Layer 9 of a small transformer language model trained on English Wikipedia (13 layers, counted from 0, width 64).
In attention head 1, each number of a token's query is one row of weights dot the token's vector x. The head spreads its attention over the tokens so far by the softmax of query dot key.

Query weights of the head. A number n stands for (n - 500) times 0.0013.
q0: 408 619 361 500 350 417 515 546 371 710 438 544 489 749 593 484 425 505 437 213 527 349 472 752 556 606 691 578 416 668 340 383 342 383 608 527 403 415 457 708 651 707 194 392 502 525 664 358 340 418 498 496 489 493 437 651 418 359 620 706 495 784 762 568
q1: 587 530 684 677 607 589 677 365 404 623 372 502 378 252 417 348 536 902 541 676 333 437 637 376 700 526 374 372 558 496 417 724 458 429 208 513 427 681 621 557 608 278 780 649 530 615 723 450 470 512 353 509 297 578 494 405 388 404 280 376 107 452 472 498
q2: 463 404 687 514 454 432 421 588 632 327 542 432 709 361 641 360 545 460 687 431 607 386 557 595 747 567 435 262 399 438 438 556 455 587 380 536 431 566 641 402 513 614 505 756 505 512 485 440 408 588 657 490 236 597 345 520 428 635 332 421 396 585 573 537
q3: 512 207 481 376 521 514 539 282 478 385 433 519 548 491 450 578 464 455 499 578 467 621 733 428 378 440 614 389 471 671 707 688 617 301 527 336 538 419 504 571 605 774 524 655 498 795 454 526 361 540 562 489 252 706 501 665 497 494 572 407 482 433 367 387
q4: 568 491 703 571 501 376 398 578 475 368 544 578 507 464 348 437 432 490 438 518 604 466 470 539 411 493 515 493 497 511 524 599 459 315 564 449 401 463 268 415 416 733 538 605 415 546 599 513 581 499 537 370 757 446 594 411 512 466 527 554 660 436 373 545
q5: 601 409 439 365 449 482 616 554 763 388 547 544 481 491 437 714 534 346 611 773 418 621 730 487 354 305 494 468 381 472 425 471 565 361 514 737 475 546 410 548 510 443 558 489 704 614 338 428 414 690 425 462 335 269 684 335 573 664 623 628 458 386 545 532
q6: 486 574 368 283 631 657 209 445 635 500 552 518 409 469 333 538 500 498 429 447 675 324 657 631 467 374 459 587 440 488 601 360 381 502 543 509 655 579 455 412 759 320 410 298 394 517 554 602 680 600 224 674 635 635 456 354 442 390 627 470 536 348 452 436
q7: 489 492 543 539 674 453 699 459 884 355 340 651 590 556 299 386 227 273 362 393 535 549 449 593 586 504 692 484 629 629 505 537 576 277 544 357 393 463 371 432 308 555 529 458 506 671 556 543 410 478 709 415 412 597 581 645 311 457 574 528 678 667 455 665
q8: 484 444 534 412 687 377 532 440 577 390 583 676 457 328 488 360 585 628 651 638 504 499 399 637 443 433 358 567 433 450 378 787 720 469 507 743 641 679 322 390 544 353 475 642 477 666 561 547 263 538 478 569 441 502 530 491 507 534 684 251 518 477 219 327
q9: 706 559 644 431 336 649 467 393 825 492 778 365 475 563 461 336 471 651 610 344 428 387 321 482 650 599 448 625 451 412 322 467 310 610 393 432 366 267 662 672 524 467 480 429 346 453 753 501 687 314 597 371 589 277 684 568 479 217 632 518 487 498 744 622
q10: 517 738 579 698 438 518 462 506 447 484 742 418 467 454 293 460 528 418 501 365 539 524 553 589 448 552 373 403 521 448 467 453 452 671 366 592 519 568 408 348 576 484 501 364 366 480 555 696 493 496 536 423 506 471 462 665 637 305 527 570 590 321 532 351
q11: 524 613 731 531 645 332 329 400 383 346 489 571 349 511 611 380 286 559 435 352 373 668 338 435 589 543 544 363 675 711 451 552 481 381 337 260 502 449 382 443 326 661 444 432 608 669 554 577 517 516 605 499 459 743 470 585 735 736 480 512 288 633 604 364
q12: 344 417 545 532 376 455 592 565 541 471 401 651 709 464 569 256 505 564 513 377 520 224 595 316 267 687 450 481 433 641 475 181 524 603 507 620 558 675 660 519 331 476 337 627 345 679 596 655 411 197 617 496 499 421 385 496 530 447 531 364 677 510 652 606
q13: 514 548 447 410 458 465 327 783 427 621 477 416 628 778 474 585 497 547 468 585 603 559 237 343 463 552 427 370 355 408 415 448 521 351 498 476 365 303 556 328 577 375 564 534 555 721 321 672 348 567 286 619 552 568 435 297 410 467 828 309 448 356 279 577
q14: 614 614 666 556 599 553 464 462 490 409 390 554 496 348 455 329 409 472 507 410 596 374 510 576 576 330 574 668 403 540 511 707 731 534 269 279 398 483 705 421 685 578 565 509 565 439 323 608 420 392 540 567 504 321 448 411 265 458 485 561 720 682 496 325
q15: 437 361 326 591 286 505 713 574 692 521 613 535 536 455 626 694 396 642 559 590 261 587 414 535 294 531 570 592 449 432 729 552 569 313 518 447 530 729 454 478 591 481 535 469 475 527 430 536 402 548 490 365 486 203 493 589 338 624 614 529 658 281 332 442
q16: 388 415 504 606 428 610 424 394 629 511 607 481 424 527 616 590 297 600 612 603 349 395 431 456 271 360 675 512 405 534 616 588 408 496 384 289 410 720 733 544 551 441 448 466 408 323 543 480 579 679 426 705 442 783 261 641 493 504 414 351 604 384 598 519
q17: 485 667 507 530 564 554 399 609 525 541 647 342 266 696 461 651 381 361 488 613 609 358 640 490 792 691 484 517 720 560 499 277 512 290 368 573 438 521 410 503 482 426 698 542 368 652 635 565 553 661 569 386 170 226 362 466 558 447 668 483 550 614 412 522
q18: 597 424 546 433 543 21 559 387 539 553 778 443 665 525 442 301 359 530 411 577 491 430 519 264 534 573 566 562 639 386 527 315 732 483 455 319 628 357 406 607 512 671 508 613 325 457 600 636 622 389 412 340 336 668 744 439 619 409 489 777 582 637 511 358
q19: 557 544 285 696 405 473 422 621 383 520 472 563 540 438 463 535 341 561 595 551 690 633 393 511 584 592 490 573 305 223 356 439 534 531 396 470 468 534 784 508 435 783 656 430 287 524 402 536 807 594 483 278 588 363 672 556 509 405 449 294 555 722 465 499
q20: 482 441 510 488 518 617 606 638 348 544 494 550 535 417 574 723 333 417 309 625 415 411 263 581 554 701 660 272 287 481 517 368 382 554 472 356 348 416 449 401 752 480 462 537 626 532 454 571 603 659 561 496 395 561 403 646 358 654 711 706 323 597 382 433
q21: 510 633 363 500 527 556 257 345 464 608 705 145 570 533 415 709 601 427 486 377 871 490 442 644 533 520 351 618 415 435 194 644 420 696 421 510 252 661 522 668 423 495 686 436 377 522 491 389 502 466 436 414 781 316 534 648 498 304 437 567 460 308 396 772
q22: 565 686 449 597 539 338 425 266 621 289 640 300 549 728 603 672 516 595 318 600 252 680 564 459 400 633 382 603 565 614 524 492 399 583 353 448 769 370 621 550 441 481 707 281 431 401 585 408 505 581 517 557 443 377 670 479 380 411 535 660 483 475 807 483
q23: 551 451 620 341 391 648 442 364 427 691 479 644 417 333 388 415 493 594 411 726 497 471 377 414 675 553 530 411 597 598 432 617 204 621 441 664 407 435 719 528 451 497 348 580 477 398 553 574 469 484 425 607 638 472 233 500 520 671 499 419 448 416 610 669
q24: 457 323 517 430 684 408 537 354 568 516 446 506 490 637 533 478 327 398 573 353 588 545 455 419 536 626 324 415 680 370 468 278 449 466 659 373 390 702 545 554 449 461 597 376 595 443 569 585 466 691 450 589 489 570 666 393 692 519 819 557 422 600 442 626
q25: 824 222 617 630 584 520 537 618 632 573 570 469 550 626 296 295 214 538 469 383 585 593 682 459 488 465 502 458 331 540 446 471 542 458 447 355 519 541 497 659 368 748 589 541 619 578 584 655 445 355 500 306 74 498 360 469 639 651 508 473 447 733 538 300
q26: 615 707 610 342 536 494 550 386 651 500 595 455 508 304 583 336 637 436 405 592 465 554 459 384 292 379 308 520 533 386 355 481 535 362 344 671 566 570 340 784 288 729 569 345 475 299 660 346 507 435 437 337 336 458 530 464 649 450 576 511 560 647 600 685
q27: 483 389 554 655 359 569 511 586 394 529 539 246 473 465 375 353 602 410 554 517 505 337 347 550 325 451 230 549 731 421 450 473 451 731 471 915 522 619 393 552 423 595 602 527 501 691 692 496 383 423 348 476 416 503 543 352 449 505 515 322 541 643 412 449
q28: 520 342 590 418 581 345 510 382 639 456 425 612 471 585 536 415 508 636 587 752 575 464 695 463 279 415 367 359 468 416 654 442 596 602 367 611 156 473 390 666 557 382 580 563 664 580 443 527 394 419 608 586 291 866 393 329 253 437 829 750 569 310 583 426
q29: 470 565 460 626 679 442 525 300 407 485 421 371 656 634 558 707 380 410 421 826 633 364 537 415 719 422 578 558 507 609 551 349 688 502 440 467 344 443 543 452 699 427 496 511 453 425 412 443 553 378 600 433 435 443 525 537 306 676 470 293 646 388 355 529
q30: 481 412 584 703 348 641 554 209 731 595 699 504 450 170 480 381 582 616 348 616 228 423 604 633 591 552 656 342 559 279 521 653 599 495 308 694 220 341 384 447 351 671 457 406 350 483 519 249 424 632 746 601 416 657 408 637 347 400 727 503 473 721 324 490
q31: 508 412 572 514 464 458 447 503 714 337 451 585 343 729 396 547 625 452 587 548 506 722 504 295 537 393 328 434 708 421 544 672 579 476 599 284 583 549 338 530 595 444 512 469 420 541 436 544 284 566 628 578 342 701 606 504 509 562 544 589 316 437 335 490

Each question shows a short text with each token's key, already scaled and adjusted for position as the last token sees it. A number n stands for (n - 500) times 0.0041.

Then comes the last token's vector x. A number n stands for (n - 500) times 0.0074.

0 " ": 484 573 479 589 493 531 516 468 493 451 557 435 514 503 492 519 436 498 521 532 498 544 530 396 525 537 550 542 493 498 503 467
1 "divide": 511 552 463 774 496 548 475 516 459 352 554 429 539 544 540 407 382 501 509 564 534 524 483 389 552 593 659 523 536 450 508 417
2 "rs": 534 530 490 838 517 580 537 528 496 446 576 489 460 492 516 440 400 503 496 562 535 565 474 393 541 594 577 529 511 430 524 496
3 " ": 505 486 505 787 504 516 526 543 464 370 593 439 565 474 472 449 424 519 535 619 552 582 457 358 550 571 483 508 467 464 473 494
4 "allowing": 505 519 522 738 500 507 477 527 499 373 538 436 533 520 493 502 391 514 529 607 556 574 520 290 544 602 557 535 478 487 482 428
5 " for": 523 504 465 754 491 506 532 528 500 442 523 461 493 566 463 490 387 505 503 605 576 562 535 243 530 574 528 520 417 429 492 457
6 " straight": 551 508 443 745 495 490 508 533 473 464 497 450 477 559 505 495 383 467 502 596 534 519 561 346 509 590 508 512 456 419 558 533
x: 572 444 364 492 282 326 484 554 744 798 533 339 585 610 359 475 597 715 306 343 567 615 341 460 349 504 428 671 670 414 379 492 690 662 536 748 585 375 500 561 658 522 507 306 411 562 491 554 673 402 595 344 646 429 616 464 577 345 603 381 456 419 360 313
Which two tokens does the last token look at most, in order? 5 " for", 6 " straight"

0 "wa": 489 574 476 581 493 528 518 472 492 449 556 439 512 506 498 521 439 503 521 531 502 538 530 407 523 545 549 535 492 499 505 464
1 "ke": 522 537 446 777 522 488 514 477 468 326 555 481 508 472 501 437 402 522 480 514 480 529 531 434 558 628 636 507 502 493 536 425
2 "s": 499 476 481 763 533 540 513 491 478 376 535 498 474 500 440 496 443 537 494 503 472 533 542 448 569 619 555 502 442 486 550 452
3 " Ly": 461 481 446 716 533 516 486 522 449 433 542 455 573 438 504 544 419 516 491 518 431 506 513 447 557 654 548 495 510 481 543 467
4 "ra": 500 520 418 759 536 512 492 481 451 405 520 475 530 440 540 515 453 512 447 492 385 488 533 461 543 610 551 437 464 542 516 515
5 " and": 436 503 440 767 509 497 521 514 496 413 520 473 605 440 445 513 436 537 520 521 426 483 533 412 566 558 561 405 482 560 516 517
6 " uses": 491 516 451 743 485 543 490 534 499 367 508 431 601 507 460 527 392 521 506 565 503 527 520 365 532 583 604 510 498 493 502 434
x: 508 678 342 546 392 353 407 615 812 551 628 377 795 522 360 533 546 492 258 534 572 604 331 385 305 624 314 709 527 440 442 399 622 688 504 705 655 436 569 564 519 425 491 342 338 494 717 665 628 452 521 328 525 389 525 313 632 376 539 339 536 497 322 516
To which token does the last token give the most attention? 0 "wa"

0 " |": 483 591 482 583 487 528 522 468 496 446 561 430 522 504 494 519 435 499 532 535 495 539 525 393 521 544 557 551 489 498 497 463
1 " ": 499 560 459 801 525 510 485 486 501 303 580 443 568 524 523 400 393 560 518 541 591 524 472 344 546 616 597 503 505 492 462 497
2 "3": 498 541 534 685 527 528 456 502 509 346 455 477 496 535 554 399 413 479 521 523 544 462 489 250 540 612 626 571 525 438 482 449
3 "3": 533 524 561 702 547 518 452 508 521 307 413 504 492 558 543 398 477 485 523 520 504 485 490 208 588 596 632 551 535 462 474 447
4 " |": 533 573 579 707 503 493 498 525 535 335 452 498 526 592 500 361 490 521 579 488 503 520 451 225 580 577 575 536 535 498 458 495
5 "\n": 496 580 527 735 503 479 485 474 513 420 559 451 562 491 550 406 402 491 582 544 496 551 494 327 533 614 705 518 527 429 488 464
6 "|": 506 648 451 734 444 425 531 455 501 440 555 513 566 422 497 331 436 485 579 514 426 527 531 349 529 455 682 544 467 472 464 465
x: 527 600 516 490 542 501 423 894 415 563 572 461 348 395 393 343 638 651 292 596 439 530 521 368 384 482 388 602 460 515 293 502 571 574 411 743 546 673 458 633 430 381 619 292 608 461 628 540 568 387 530 544 363 411 713 340 537 197 544 553 558 558 488 440
To which token does the last token give the most attention? 6 "|"

0 " ": 484 576 478 593 492 532 517 466 493 448 560 432 515 503 492 520 433 498 522 534 498 546 531 391 526 539 552 544 493 498 503 465
1 "5": 518 557 495 777 528 527 463 484 502 322 488 488 554 533 518 347 402 501 520 524 478 487 520 292 540 589 666 556 493 480 486 449
2 "1": 541 513 536 797 538 514 438 478 493 318 456 482 542 606 543 360 480 530 538 515 476 509 511 259 594 571 633 526 537 492 485 453
3 " |": 521 583 569 760 504 491 500 509 516 345 467 472 565 556 493 336 489 514 582 490 441 510 477 252 549 559 563 564 531 509 464 468
4 "\n": 503 565 516 746 508 483 485 472 507 412 567 457 571 478 553 392 396 496 571 534 484 544 503 328 529 612 708 525 524 431 489 451
5 "|": 510 634 450 736 448 427 529 453 497 436 560 514 570 418 498 328 434 490 576 509 429 522 531 352 531 462 684 547 468 472 466 464
6 " ": 506 607 407 774 498 483 459 438 532 386 618 549 587 400 526 351 425 545 480 519 480 506 533 381 528 492 656 518 500 452 499 516
x: 566 752 533 497 437 473 595 598 547 354 597 437 481 614 446 285 751 641 104 426 391 605 539 342 263 337 274 698 572 424 330 503 572 623 450 781 475 583 435 510 414 380 578 584 663 485 613 540 647 317 547 635 525 417 517 385 540 382 523 491 453 703 418 307
To which token does the last token give the most attention? 5 "|"

0 " |": 480 604 480 595 485 532 526 464 496 437 570 420 525 505 493 522 426 498 537 540 495 545 528 377 524 551 566 558 488 498 497 458
1 " Italy": 482 530 464 780 518 516 501 534 517 256 562 383 597 545 565 465 416 538 525 505 514 414 427 342 531 706 651 511 508 529 486 506
2 " (": 466 477 545 773 518 542 512 504 511 302 516 390 602 520 499 395 431 538 590 515 494 417 342 280 549 605 571 499 560 571 495 508
3 "ITA": 466 438 454 789 480 584 463 517 500 283 466 358 613 424 518 459 415 465 395 413 446 503 444 474 560 500 680 558 626 467 477 446
4 ")": 448 566 534 749 458 533 490 513 526 284 404 399 631 476 465 433 510 501 535 501 399 457 479 300 551 570 601 443 518 608 458 481
5 " |": 495 510 570 757 463 472 527 500 509 331 468 395 686 469 497 438 479 536 594 507 495 464 391 234 520 567 601 545 510 571 386 451
6 " ": 510 406 526 796 521 512 517 532 515 334 539 413 618 531 515 499 450 579 547 549 679 505 347 313 525 613 529 521 572 513 411 521
x: 547 526 388 475 392 363 465 673 626 496 668 468 716 728 426 412 661 493 179 422 567 472 405 376 288 337 404 766 488 244 422 361 578 594 582 630 359 659 482 568 588 362 630 687 646 508 598 626 626 383 493 421 471 488 399 387 370 559 506 502 509 693 355 310
To which token does the last token give the most attention? 5 " |"

0 " installation": 489 588 472 601 492 539 519 469 489 444 572 422 510 516 495 521 424 501 526 544 506 548 537 381 528 553 565 537 493 500 508 461
1 " time": 573 552 464 802 505 520 470 532 436 386 508 386 521 525 510 408 374 480 608 544 501 486 530 273 513 565 602 520 517 492 519 437
2 ",": 570 508 527 813 504 481 530 543 444 466 520 411 587 468 487 413 388 502 636 568 516 493 533 255 512 553 507 524 480 513 474 457
3 " making": 538 508 467 853 507 532 496 567 473 414 480 399 667 545 488 463 338 509 519 577 489 601 526 319 500 542 587 514 566 499 477 404
4 " ": 538 575 464 814 493 503 532 586 479 415 523 429 551 556 448 422 369 534 520 622 574 619 519 324 577 562 519 529 453 450 461 478
5 "ter": 527 496 518 777 507 506 450 543 470 470 497 429 434 489 504 496 400 479 425 576 564 611 526 276 547 571 617 529 478 440 499 470
6 "ra": 578 471 513 777 541 528 466 491 425 502 552 474 412 463 540 518 431 469 475 567 515 565 543 263 559 595 498 464 502 463 513 530
x: 689 536 365 569 478 353 463 490 581 677 629 594 603 776 548 439 620 391 508 465 452 701 385 551 593 627 509 727 508 229 404 555 375 750 525 744 423 657 377 724 459 496 477 220 349 536 474 568 458 360 688 357 599 352 525 456 417 432 505 511 389 423 271 296
Which token does the last token look at most, and with what share of its attention? 0 " installation", with about 40%

0 "s": 488 586 475 599 492 533 521 470 491 446 562 427 513 507 498 525 430 501 522 540 499 549 534 389 524 545 556 540 484 499 505 460
1 " Bal": 497 552 415 776 538 519 482 465 482 400 564 469 585 488 550 451 401 508 471 509 468 475 490 399 547 694 615 501 481 503 522 529
2 "tha": 467 487 437 757 552 500 524 452 481 396 590 505 536 495 604 524 474 502 442 479 444 452 492 395 514 711 565 470 470 511 547 569
3 "mo": 469 485 444 772 541 519 542 480 468 384 576 490 520 543 523 514 486 518 476 487 409 441 467 454 525 689 534 445 472 537 545 569
4 "s": 438 520 470 801 554 571 523 471 482 343 580 476 478 528 469 502 490 514 510 512 424 513 495 504 542 631 514 412 455 524 570 563
5 " and": 385 498 493 828 513 483 554 528 487 413 580 455 572 471 440 526 450 504 571 559 467 504 514 398 554 597 485 399 503 548 545 536
6 " Bar": 465 499 398 772 525 542 508 498 501 384 547 455 584 544 506 534 414 560 427 553 464 441 551 409 525 641 573 472 466 513 547 545
x: 717 353 465 491 566 446 506 534 611 743 583 562 471 764 352 392 565 485 375 570 502 540 544 546 308 405 362 564 742 427 446 450 554 727 640 620 718 591 494 434 538 383 468 304 407 495 522 635 644 448 538 299 653 176 539 478 373 361 679 285 437 557 390 261
To which token does the last token give the most attention? 0 "s"

0 " |": 483 591 482 583 487 528 522 468 496 445 561 430 522 504 494 519 435 499 532 535 495 539 525 393 521 544 557 551 489 498 497 463
1 " ": 499 560 459 802 525 510 485 486 501 302 580 443 568 524 523 400 393 560 518 541 592 524 472 344 546 616 598 503 505 492 462 497
2 "4": 504 541 541 689 518 517 450 495 513 349 449 485 511 540 543 385 416 473 544 514 560 455 484 248 539 615 624 579 537 429 480 474
3 "1": 547 498 554 724 540 512 431 487 509 325 427 497 506 626 545 397 495 521 547 505 540 505 482 249 591 591 636 514 551 475 471 468
4 " |": 539 561 578 737 512 495 492 516 527 347 461 491 522 595 518 347 494 516 585 484 499 516 455 231 560 576 570 546 552 496 462 490
5 " Canada": 482 466 480 711 527 502 506 553 522 353 556 402 513 627 570 503 433 564 506 494 550 469 432 320 509 717 589 522 569 522 490 533
6 " |": 466 526 542 671 517 465 532 508 510 335 514 410 589 588 528 466 475 586 581 536 508 427 420 333 521 636 502 499 486 585 468 489
x: 497 403 531 561 528 409 395 944 515 693 707 586 618 563 419 440 422 432 389 496 613 474 383 388 512 486 420 572 523 322 519 489 644 648 504 713 588 586 445 499 510 395 546 529 475 522 599 794 539 369 376 512 295 379 617 314 280 336 515 427 475 456 377 396
To which token does the last token give the most attention? 5 " Canada"

0 " cap": 487 576 483 581 492 530 518 472 493 456 559 434 506 512 499 519 433 498 523 539 506 546 528 397 523 540 540 539 494 498 509 466
1 "able": 516 559 469 836 494 512 459 478 474 345 582 444 455 506 497 466 415 513 517 567 536 512 535 374 522 590 630 519 485 483 515 481
2 " of": 490 521 489 849 504 512 499 483 506 428 552 456 490 503 458 540 422 509 535 610 534 508 528 280 519 547 583 530 430 444 513 508
3 " cut": 543 500 467 756 519 513 485 516 490 307 547 442 503 513 516 511 403 473 484 612 492 492 532 336 512 591 555 552 497 450 553 490
4 "ting": 551 482 507 772 515 512 517 480 489 320 550 470 440 532 458 481 446 431 544 594 524 537 535 371 530 527 550 528 450 438 548 438
5 " window": 541 482 498 737 506 508 520 550 472 370 541 461 501 531 470 496 442 416 509 620 499 512 522 374 503 592 519 530 467 441 553 470
6 "s": 538 520 500 781 507 535 511 490 466 425 533 432 508 546 473 462 466 434 524 604 484 567 531 354 503 561 487 455 441 468 528 436
x: 585 636 455 458 307 292 388 523 669 656 594 625 700 565 548 453 535 478 431 422 485 560 355 517 439 649 409 706 405 292 523 508 645 884 555 616 607 398 478 557 291 514 570 287 378 558 535 762 694 352 382 402 660 485 704 415 459 411 564 299 357 301 390 467
To which token does the last token give the most attention? 0 " cap"

0 "vent": 492 577 474 597 494 534 520 471 491 446 564 432 512 511 501 522 432 500 521 535 506 542 526 386 527 552 556 534 491 499 504 466
1 "ions": 460 539 498 825 503 547 498 475 456 426 599 412 531 489 513 516 442 501 526 529 517 474 506 429 466 657 556 496 494 506 515 531
2 " resulted": 532 515 524 722 511 524 536 576 467 386 521 417 587 585 506 426 366 448 583 581 546 571 423 346 514 546 484 480 510 507 496 445
3 " in": 525 533 516 739 485 488 553 538 470 426 537 432 537 547 500 432 358 465 565 581 554 576 433 355 500 518 468 537 479 430 474 465
4 " its": 499 530 482 817 494 465 518 503 488 452 593 418 540 605 522 427 341 454 562 584 546 584 543 351 521 452 475 518 480 478 533 465
5 " ": 505 568 442 804 526 503 495 512 491 354 570 427 516 548 485 433 369 542 466 620 531 575 546 322 562 516 508 486 400 475 514 498
6 "rise": 493 557 472 784 493 524 498 500 453 377 542 428 470 560 515 447 366 474 476 599 519 607 552 318 519 551 596 507 482 475 539 457
x: 624 523 417 495 401 437 424 582 693 617 739 467 751 497 507 438 627 557 269 559 592 675 333 481 352 553 437 710 492 369 118 517 718 796 512 698 530 348 463 397 602 444 461 258 391 613 611 520 590 543 605 394 578 311 625 366 472 414 486 505 411 442 307 489
To which token does the last token give the most attention? 4 " its"

0 " ": 481 589 474 609 491 538 520 460 492 440 571 420 517 504 491 524 422 498 526 539 498 554 537 373 531 546 561 551 491 497 504 459
1 "9": 520 553 483 832 535 552 408 496 504 397 473 475 588 519 547 335 361 533 502 509 445 470 491 228 514 603 677 570 517 505 476 451
2 " |": 538 584 549 832 507 496 470 486 496 348 493 447 595 529 554 297 439 549 549 471 428 518 497 200 531 576 609 576 543 525 447 445
3 " ": 505 481 485 853 537 538 495 510 512 298 591 448 573 571 544 404 401 603 506 545 648 537 419 287 541 644 557 518 590 472 451 535
4 "9": 501 468 566 685 535 591 429 547 511 436 436 478 488 622 566 397 381 512 528 515 559 478 421 219 498 643 576 594 627 441 470 503
5 " |": 555 483 593 816 526 515 481 506 498 368 472 464 513 611 589 332 463 534 549 467 504 545 445 191 537 592 547 572 598 487 458 481
6 " ": 520 430 508 863 548 545 507 536 507 334 549 454 503 653 547 441 441 575 503 561 686 572 416 286 538 638 482 503 623 450 469 566
x: 619 518 409 432 413 362 468 683 640 487 658 355 646 801 393 389 677 521 149 414 552 566 389 457 270 345 423 688 497 225 431 510 598 607 547 613 317 549 486 567 558 374 649 643 665 548 552 653 580 461 500 505 570 503 456 358 382 542 483 504 446 670 311 282
To which token does the last token give the most attention? 4 "9"

0 "rise": 485 588 476 582 492 531 520 469 492 457 562 435 510 512 498 521 437 503 524 539 508 544 535 401 522 547 552 536 493 502 507 467
1 " in": 516 543 440 801 510 481 486 473 480 400 557 457 528 535 524 414 346 526 487 521 512 513 509 350 476 553 496 552 484 437 528 437
2 " popularity": 542 493 449 800 506 507 479 525 462 429 573 410 549 557 549 460 357 476 496 516 531 520 512 434 459 519 497 552 494 460 582 462
3 ":": 525 562 514 738 490 519 538 515 443 413 551 414 570 520 491 437 414 468 618 557 490 498 533 338 495 526 468 534 487 507 484 466
4 " ": 547 465 416 870 507 525 509 524 496 464 541 457 593 496 469 467 419 568 469 552 569 554 533 356 488 526 561 549 495 484 452 466
5 "divide": 516 495 468 764 496 565 476 538 451 400 484 411 523 531 528 475 403 459 468 575 524 535 494 351 538 574 649 554 525 434 502 408
6 "r": 544 480 507 809 519 586 556 519 506 452 581 503 428 527 505 452 430 482 499 563 575 583 441 428 536 547 542 533 522 427 511 501
x: 636 628 490 477 434 402 489 449 661 600 601 601 607 568 391 393 578 432 382 485 592 494 393 614 285 579 419 846 431 286 425 566 325 655 507 793 414 475 299 605 333 510 533 278 406 770 451 757 705 552 288 510 489 507 716 462 490 490 539 551 465 418 207 419
Which token does the last token look at most, and with what share of its attention? 0 "rise", with about 30%

0 "der": 490 594 470 602 489 533 522 468 492 439 569 425 518 507 500 530 426 501 523 541 504 545 533 373 528 557 559 547 490 502 505 459
1 "n": 535 540 492 845 544 498 470 518 466 348 521 432 516 488 537 481 407 518 493 487 480 542 437 262 574 697 589 504 444 561 482 500
2 " forms": 468 518 516 776 501 544 503 549 438 293 510 358 625 545 472 496 421 467 580 532 480 540 464 357 546 640 559 520 532 519 487 428
3 " of": 450 497 513 829 499 540 533 529 481 359 550 387 544 578 489 481 385 489 573 626 551 556 493 339 548 597 551 515 493 445 477 472
4 " ": 507 463 436 913 535 519 497 546 497 366 563 420 568 518 521 468 395 568 427 620 521 567 504 281 552 595 509 531 419 471 487 523
5 "ter": 511 437 496 808 518 502 447 500 477 417 528 444 443 490 552 528 420 462 378 559 534 591 520 237 533 582 576 511 460 445 508 502
6 "ra": 564 441 504 780 543 524 468 473 431 472 574 487 427 466 568 529 445 450 454 557 491 554 536 246 552 598 464 456 492 465 516 551
x: 654 532 384 580 465 344 454 507 588 640 626 621 567 766 556 465 617 414 514 439 474 708 409 576 571 582 495 725 505 223 441 592 416 784 539 711 465 679 396 667 450 501 427 182 349 569 444 607 449 375 686 359 613 360 491 481 419 435 503 495 415 389 265 270
Which token does the last token look at most, and with what share of its attention? 0 "der", with about 30%

0 " |": 480 603 480 594 485 532 525 464 496 438 569 421 525 505 493 522 427 498 536 540 495 544 528 379 524 550 565 557 488 498 497 458
1 " Norway": 474 531 454 797 520 505 473 536 486 301 592 399 584 533 592 499 420 568 511 511 490 464 441 346 537 729 624 518 535 528 506 500
2 " |": 462 490 553 733 520 463 523 533 486 305 514 402 624 541 548 449 472 579 574 532 439 444 404 316 536 647 497 514 481 574 480 492
3 " ": 479 420 517 785 540 509 512 534 505 273 566 408 588 576 537 479 433 602 544 562 636 491 364 325 550 657 498 500 557 520 459 532
4 "2": 479 435 566 699 540 521 477 525 503 330 462 427 534 607 577 476 429 529 550 543 600 467 395 267 522 629 566 549 576 478 478 431
5 "3": 525 473 596 704 548 512 454 522 525 290 406 464 529 606 588 412 461 491 539 523 540 458 437 177 563 590 544 596 575 482 467 433
6 " |": 535 529 605 734 505 474 497 538 537 311 440 474 546 625 535 365 481 519 594 481 533 517 398 204 571 571 507 565 560 513 458 488
x: 481 383 453 554 545 395 386 967 557 607 643 452 538 516 442 369 439 428 399 525 580 458 331 568 425 451 396 557 467 369 493 599 664 705 428 602 448 619 391 635 527 384 539 400 541 589 564 784 525 470 482 596 397 506 662 263 275 341 520 560 418 541 358 443
Which two tokens does the last token look at most, in order? 4 "2", 5 "3"

0 " be": 490 578 475 584 493 527 518 476 491 452 556 435 510 520 500 514 432 499 526 539 506 546 532 395 526 540 546 529 492 501 507 464
1 " trace": 516 549 469 763 497 551 480 515 475 381 568 458 524 558 492 413 387 465 508 577 547 529 475 394 537 586 621 507 554 455 526 463
2 "d": 537 548 511 780 506 546 530 505 495 423 577 471 477 536 499 426 423 447 509 596 526 570 476 361 529 540 539 518 484 447 513 490
3 " back": 542 511 486 730 502 492 523 516 493 380 536 479 490 540 496 459 412 434 503 600 505 535 485 326 511 595 492 492 488 437 560 475
4 " to": 507 465 472 757 497 461 548 482 485 418 565 479 513 548 517 453 405 449 529 604 530 548 499 299 514 549 439 469 445 436 559 448
5 " the": 473 505 451 786 496 490 528 523 493 423 566 456 524 627 482 470 376 486 539 590 520 524 525 311 537 533 490 483 459 496 529 514
6 " ancient": 474 513 433 765 501 546 493 527 497 399 569 443 528 618 541 489 385 499 467 571 499 505 520 356 578 547 535 464 464 474 553 580
x: 481 501 552 461 472 427 405 689 678 648 552 464 577 683 308 416 639 709 431 430 558 802 396 437 356 456 304 629 651 414 411 373 602 611 376 838 596 464 488 383 438 431 370 341 343 675 518 542 677 499 514 410 675 366 628 477 415 348 595 511 553 361 227 466
Which two tokens does the last token look at most, in order? 5 " the", 0 " be"

0 " |": 481 599 481 591 486 531 525 465 496 440 566 424 524 505 493 521 429 498 535 538 495 543 527 383 523 548 562 556 488 498 497 460
1 "\n": 500 597 501 753 509 482 482 463 496 387 590 440 582 470 542 381 380 486 581 541 482 552 511 361 525 606 709 521 503 443 490 426
2 "|": 504 657 446 761 445 424 531 449 495 424 570 508 567 413 496 304 423 481 584 513 432 536 536 346 536 452 706 546 460 470 463 462
3 " ": 512 614 401 820 500 491 449 432 532 374 627 551 584 390 522 328 415 547 482 515 497 517 539 363 536 489 693 522 514 445 496 515
4 "6": 520 624 453 689 507 509 416 440 530 432 530 573 533 391 535 328 401 472 497 484 433 477 557 330 528 526 746 566 504 419 500 499
5 "6": 545 587 473 734 534 503 398 439 516 406 511 590 535 403 546 299 449 487 506 468 393 491 561 306 567 540 755 546 540 435 499 502
6 " |": 520 624 509 724 479 496 440 464 510 425 552 573 579 408 504 274 469 534 542 448 381 505 551 284 560 539 693 537 571 469 473 531
x: 528 522 574 497 545 429 487 932 551 504 621 481 414 555 374 329 535 433 357 487 429 584 433 470 447 468 323 551 524 456 398 643 613 728 330 661 517 644 398 706 402 362 495 335 599 553 631 652 561 440 554 608 302 436 591 273 439 236 516 610 479 464 498 496
Which token does the last token look at most, and with what share of its attention? 4 "6", with about 40%